Layer 6 of a small transformer language model trained on English Wikipedia (12 layers, counted from 0, width 64). Numbers have three digits each and are written without spaces.
A neuron's activation on a vector x is GELU(weights . x), where the dot is the dot product.
The model reads these tokens: "in" " in" " " "199" "8" " ind" "ic" "ating" " that" " the" " f" "und" "s" " c" "ould" " re" "ver" "t" " to" " the" " " "em" "pl" "oy" "er" " but" " O" "N" "L" "Y" " in" " the"

The vector x that enters this layer's MLP at each token. A number n stands for (n - 500) times 0.0079.
0 "in": 734420465465258790445550506533576474393558587598612409545491483522546057454634476484751612454420636425268378365647446536421506570728576619489560653543411254509561421285487549478502589372374513
1 " in": 775614386533371843367446574538488543432281508463502342511367349424568149425536218550651509522519695344307535589565598544629566567580651694548597637439452330465601432399338379456578752355485414
2 " ": 756529325617422817261432453400496432483338531482382261632392481554681121457497274528585678561450808419558499454399436469649645572693522681562453589464347328519587451315457482494586759584455401
3 "199": 618496393368269825322320510442487507505435460392488323619457481542748202551593105479633652546483738334508508590465449423719711618630686731569610636543460368414379419242472522524437685428400345
4 "8": 607537394182341764316397498456444527493384569371454241604476475514660133506630191528586634576482745470461548479503422420613697577709763717619490554437445353515522489354508479405522787511470308
5 " ind": 732610351483357856294391586447443588458469532465553283572300484417655182490562335470577367593279859486452476701335594502532542613574511701526490602560408331520649440421363426551573667572475221
6 "ic": 694544457428474778227408653576373576539517478313519413626295478509668189355550271509651678520369975311426469600374503302533686541539497833527544498508454373481630521397374423570547587527468297
7 "ating": 647578397520342838372383667578428549348384462301592340582337348418730141493554274515626677591430742398380625498439486456487591522527670668565519536458357300534702496423442460516622670542470269
8 " that": 736613395387343872410416637507404575289379529393441265648408477504596196442657382569554655609460682374315602422508551550499590536576762734406612536464342241477653418261417495511551626433489425
9 " the": 690590468352394776439434629562361567304382602455406238541401566449599137442607329608668617622337762414448566603559429486453577589578554718526540581559434282424662376175324566520576658365486522
10 " f": 755447350552337795278364614461391522336350667560374366651304418471759141472517265536602509610489790388545472566596494426520636618623545494456571565533434314370656520241418439510566687444728485
11 "und": 697516340472431813474321556560341442277396596431419387606259383569682225460616257698571577584478797425392452458563419275404639619780601647544623666639301307551609496346522379416551608529462410
12 "s": 608553364492325819332366631536421426324373592444428357602214545427611131529674336583517586547411729399551516467522546428508622548678674698521720738388334249617557489361444443427529640604438419
13 " c": 845484453501448785283477626357368538382354630432372293696216472511652164380514411539600412600444809460383464606515525345577688566659628673403543538523371264540695439322442516539547616477535541
14 "ould": 844487376440425778429367574564388554307368479460446371509301435359714126456661251589453590781466756386505510475667450452509504576596718641431552630645320362561633492392417426492486504529430453
15 " re": 818503254518538901236342510501362468428409535442476365558310600401616223524504280475559364640437782409311512454527629449577592605803604657382516622590460278422605525398455432496522595591377467
16 "ver": 824506315479396837204435495559539575312339450428464295603288483394588226465700222445587662668281833374437535542550540402457597596541534610472566635421378507447635502579449473503508743641418391
17 "t": 765496455525324913250398614512418513299403520335504269715326521454540217457712302398628619538376800358530559484387515371434628583555612551593609618469401262477540586491475450428546656623420470
18 " to": 921499393588397876406430514623417486332379419326514322668313488409633160425587271506468559544431622421416600589556472556532546595612703680437554562539422300456592515393349545470560557447495434
19 " the": 734571456354362794454397615567427556287386504410428254555378535425633151463597328602670590581285802411459559560560366513493577591599548698535552554567470255407664381273342611517579657391505552
20 " ": 759522394578430781261424477446486416408343584467422278679378490537694120475435272584545658587392780357598460490401444486590649591688527646507464584469386298582668467249399425486580765631507493
21 "em": 771628404393263863276414450488482505507303499435413407515299429594623181427536317628589467615319807318518431553406432378505633595557498609617715600527512413527585552359432552621644657427344475
22 "pl": 741609479434325893322394546407360547467517562262454411545184465555712216496530346421558494606392786334591487446427480355453638717505619603492611574595580325539631515330580430547478612373348431
23 "oy": 723621400294476826237344609675473509437450492305546384624228345578681233420644164549651512642375777459457483481605537355473567642504668776474417565529478421545668485448423368436483585443389386
24 "er": 631661516331435849218471593510661482407471558380607370550159421408548170400658217584558596600356683270452536473477539387425660653592607629537480645437573319542658585402395452444568636522515360
25 " but": 745648409426423859316334637523467571262353524399452270689374464449643224464744364534572530656480649245393535406600536491493618547499803646393595596427387298483622484263389416516520625446542504
26 " O": 785576294570412766342313570546472461375394539520452258673368632537642186533594118597695449632411676406620434519527401507543637629594628553392465646438438347463719571306343525357518655327470485
27 "N": 706565382403287744411298447530578433451437505413521270611321541537648215491702202507657487615458831418687378586368501472522742604624711778436540620527451347479659500365293326464417586457438464
28 "L": 642658389346337762452309498374570396471316496360512319601371516529757189519630239500703457589488876457509431495428598404552744648722703664543496553563493361504614527414348271426464547361483468
29 "Y": 606619335335359669505308530501499433399386626333476266634347618485724132540730184591565474614493813346606476581493518408497657607665840708463461565510432364538679519429436366526466512371414410
30 " in": 809576340521357832419410555487423502443250472467488233537366385443676171406536246520626498519492744367334512590572598573670572540608634692530611605464491297494599520404331367479550725392539465
31 " the": 684570446380375789422399620534449540328378522435422209526385543501670141425605323575674614574297819425483598613575349492519561593596534703560510552520422270406645441240369625567535688329506486

Each question shows the input weights of one neuron of the MLP. A number n stands for (n - 500) times 0.0019.

n1: 430318582426401341413534641707336434412504379462600491649496692542483571463388421571580656526551433594654543416511517475727571837389476340425570307496540507508410316423501463431356640650651568
On which token does it fire most? 3 "199"

n2: 437524577457456580417563519478631600432652402449502602458518383618410327563544455566481437537500351649542451424616373548525456470415553565676536462451612519588556616597415530401551449524461543
On which three tokens does it fire most, strongest first? 24 "er", 23 "oy", 0 "in"

n193: 463542603380397487415421463388578648479543541527630537410481663419558499528429493424534473638298249510619529469460614566378590595230493534624548291546597551442596466659412370640545562784474423
On which two tokens does it fire most, strongest first? 5 " ind", 24 "er"

n126: 387512549400582550511564472389444438468435434413472639571636597503291457597514704599589717477447485511438514477442247389674704510581656608686509356357624503422529538333428476530404216555506454
On which token does it fire most, and how strongly? 4 "8", at about 1.2

n234: 577688577542530589420491513524550397496470539615555581377526383605431716421448439576512621559494471411482482507533490348537405464468211420552416433367530360409641549438502554541531505386573357
On which token does it fire most? 24 "er"

n41: 456518544490563644538456527409401376392559550231409664459517498386545622524364565625540600379467474430616589350440584583530553628500504580390455504441586711663468425502253589365408538469415548
On which token does it fire most? 22 "pl"

n69: 476579572669596424239637496590573581551482565553558465537644568344514293491629471665406687476451576641558492557549623587484498371474580382531384427412570335460336531571559345434307330411683539
On which two tokens does it fire most, strongest first? 24 "er", 10 " f"

n43: 554596496566611495566539475485549565545437387514407415366428257440488478548521598270523408523386537537445511562737482493604543445479483523552672548604293618440360526600362580708542359440441562
On which token does it fire most, and how strongly? 14 "ould", at about 0.78

n50: 428427673543323687421358614361385444386514518520653526461647270621391598495716499629330411465432303286519477496549445516700404390511577597520552409508441427372352461511568514397519220725551678
On which token does it fire most? 25 " but"

n66: 466432648683376539525437634502435664337649466511379388380658464527440438292522618668376685443294492483508505593586679562486426491685460610327502177452568685593485317448514393576587418633504434
On which three tokens does it fire most, strongest first? 8 " that", 9 " the", 6 "ic"

n210: 395529530557403455475448299584401694572268470377516478528485542442424395549413474515603346641558450521347525384565553745410422460527412429375595356531725480562696360697462531535549613517550722
On which two tokens does it fire most, strongest first? 30 " in", 1 " in"

n95: 522439451568459471501471393397601517352581490519350542507516531538421435573647542510567407495635531463567529606520429346403430494548428493425578541540554528571470431622531358462382480464528704
On which token does it fire most? 27 "N"

n200: 634504471551345444496432355516495482540408543505382525527574421530425515586574493627663538403409302508510424544609590495402549464465355699494487271500799575526601485475539262554516495591450500
On which token does it fire most? 21 "em"

n97: 596690435464609539463525536621472478482511572494534436407619398438438727511646533381438315417392476455393424606446557550577634529398435471556446564498406363575386550278482549353555266588523669
On which token does it fire most? 25 " but"

n180: 512477537573437357398672456373505521462604558399605418481504563405241561404565726467433467623464631563730284530348504523655316569594462778366591481520589777334560410500498564342190581634351486
On which token does it fire most, and how strongly? 27 "N", at about 0.48

n154: 358513375471611475454548434441622486399411383488495553487510538674569286518539456446481521453504359479436671546496467600588457359542528487463507568651606475492529508637390601512386501628458641
On which token does it fire most? 18 " to"

n48: 553442477749454458453467500453524600610410563538484402446669509492457603326486622353649304396611532609648520444507613608581546444565501518553318592404438539520404539462464518588366603482405510
On which token does it fire most? 2 " "

n135: 430384506754607224589481363413507429392643592416313536633397420611418598378609637502472651590309543460600386338621471578459578471646524723549500439490412450593382677503444658645610428442303369
On which token does it fire most? 11 "und"

n85: 308488465558352378504601432451306559641660426558479636508508480468255401434597564504445566580548682508475500549428452646650473498402357445403399560218368461561556653409565502475462735646487419
On which token does it fire most? 2 " "

n179: 541357763526806398416564304545393535555314618480437502544417512476296643545459384496453578691491549529495454585543488505502430588317520427614642590430695533357556502366591380498423609630580363
On which token does it fire most? 16 "ver"

n105: 372601444527571491287459478526558305557547529637599422515570410531458487380448680421481466471704528558542404464459423420580608629566459524477536379582416621504400421457669530583624547365441538
On which token does it fire most? 2 " "

n240: 403564578712583479517472595348442588515619444541641562616603369746667248571532602577534633401406426390533461359534476445511240429376499634513468340503838404355409661360620603648618381457581269
On which three tokens does it fire most, strongest first? 6 "ic", 0 "in", 7 "ating"

n133: 593575678547660503645365488419499606656678425409470632411387683554684321482454704375471660380466488440393560479481418565567573497394550350398583467417555581436420566417510504279469674603692509
On which token does it fire most, and how strongly? 22 "pl", at about 0.33

n253: 393330665387671562465356471603455543527596490355785408469462524668515591430557442475633478555440466677446188300426432595618450416513467401501573653437544310424521539692674496402515349584468483
On which token does it fire most? 23 "oy"

n252: 575652449489559298632568220468531469335364601345482362626428569467469600407595535497590659487515556564417440440581588653434399502319309488461677605610485363449517464789422652363492628603599763
On which token does it fire most, and how strongly? 16 "ver", at about 1.1

n28: 593487548472491436432450414477380541384677334466371416534385584550482613551494535530558230490320355616555546302687537550616357608555250717292335384369655561362451448388560571411553587764428563
On which token does it fire most, and how strongly? 15 " re", at about 1.1

n23: 536453345654700424392608389427584637368742718692377401593515437580558576327536364434597472469407524569386394575581552550385526337452380513528590431625416727525491446737323454700365652578626250
On which token does it fire most? 16 "ver"

n112: 499615361584828488514347562607517449436481485481359520480436590621422517622452540589419337667508493699543479544548404580429553545459356667557425528379377623558397517643501604510607517499367478
On which token does it fire most? 26 " O"

n114: 511426473753427501375563369443439293476608543531487589501510535461570600275629593534623586335512549566538394606390504520511708549431305432506708431548314740509492425559478538522492472512312487
On which three tokens does it fire most, strongest first? 21 "em", 6 "ic", 2 " "

n78: 444565667434401451665535555534435499637481543421473463444379580551325561486526605599374449490457451508545381356420678513519228450484519650491647393464588341293687681375634685272505648503522403
On which token does it fire most? 8 " that"

n65: 330524526568521447469525311724521381233573595371511500678607362376385786423614628589610333564721442203475492525589394706465591523443555446561390428302442530293566501403467306630622607520283290
On which token does it fire most, and how strongly? 25 " but", at about 1

n138: 533553649530500551398558417505454436380532345583470630494748614384527557388606312586371841420484621526577470338562423203537382555213423460468561482690498620415543445581539510486309372619566588
On which three tokens does it fire most, strongest first? 16 "ver", 14 "ould", 6 "ic"

n155: 504445401410570572567465540383518518444559571438469458591504484584463518541446556444545390516528446419497546513574486443547460401520505529504603474523577586611520496441406564426514515564428415
On which token does it fire most? 13 " c"

n117: 397651504500599349511410681746415457433369540462647594257511512322476418489482586726403461550546328617563421454496810661489338432581520431381625428503676559521600367280353551580408698403265437
On which token does it fire most, and how strongly? 9 " the", at about 0.29

n91: 430482567495654683558610442501306323558460527492459678235522712558366419439185640611349240609484545684372596429721645480429427699426482593334466675351301618240527683546573454424560504408260377
On which token does it fire most, and how strongly? 15 " re", at about 2

n84: 459571447474354444380629574680453477581404486596405462574527484599461367570638505420619347499529436471446512561613444512433530453416270473437532427584447529584572463613713435528326500597474578
On which two tokens does it fire most, strongest first? 16 "ver", 0 "in"

n75: 411289664472523452575538600344570426417434549289403552502430481531572483427506509527561387559636622488587632578631552377551344569562536393514366495529508396406368482513637519577440392592530433
On which three tokens does it fire most, strongest first? 13 " c", 29 "Y", 10 " f"

n251: 455469587483601435453514409429292454565396777397470581576539529749536341381363450644493424542604346736736725590444400634535381441607465518572535478340541670453339677399402545439519435437405284
On which token does it fire most, and how strongly? 4 "8", at about 0.44

n120: 500461488436578554589463577453501532429515492509615454566488464536459492540418548464490445501528501471496488529504498551590540473487508527509520507448519545478445516425508624445460468542508445
On which token does it fire most? 3 "199"

n191: 548584524675493608524511440439375415401743513474420515383564491538406485527550563439606509606490544725510389555419627576469352522345594555565284383333593587515456500251620418531680359530403467
On which two tokens does it fire most, strongest first? 5 " ind", 22 "pl"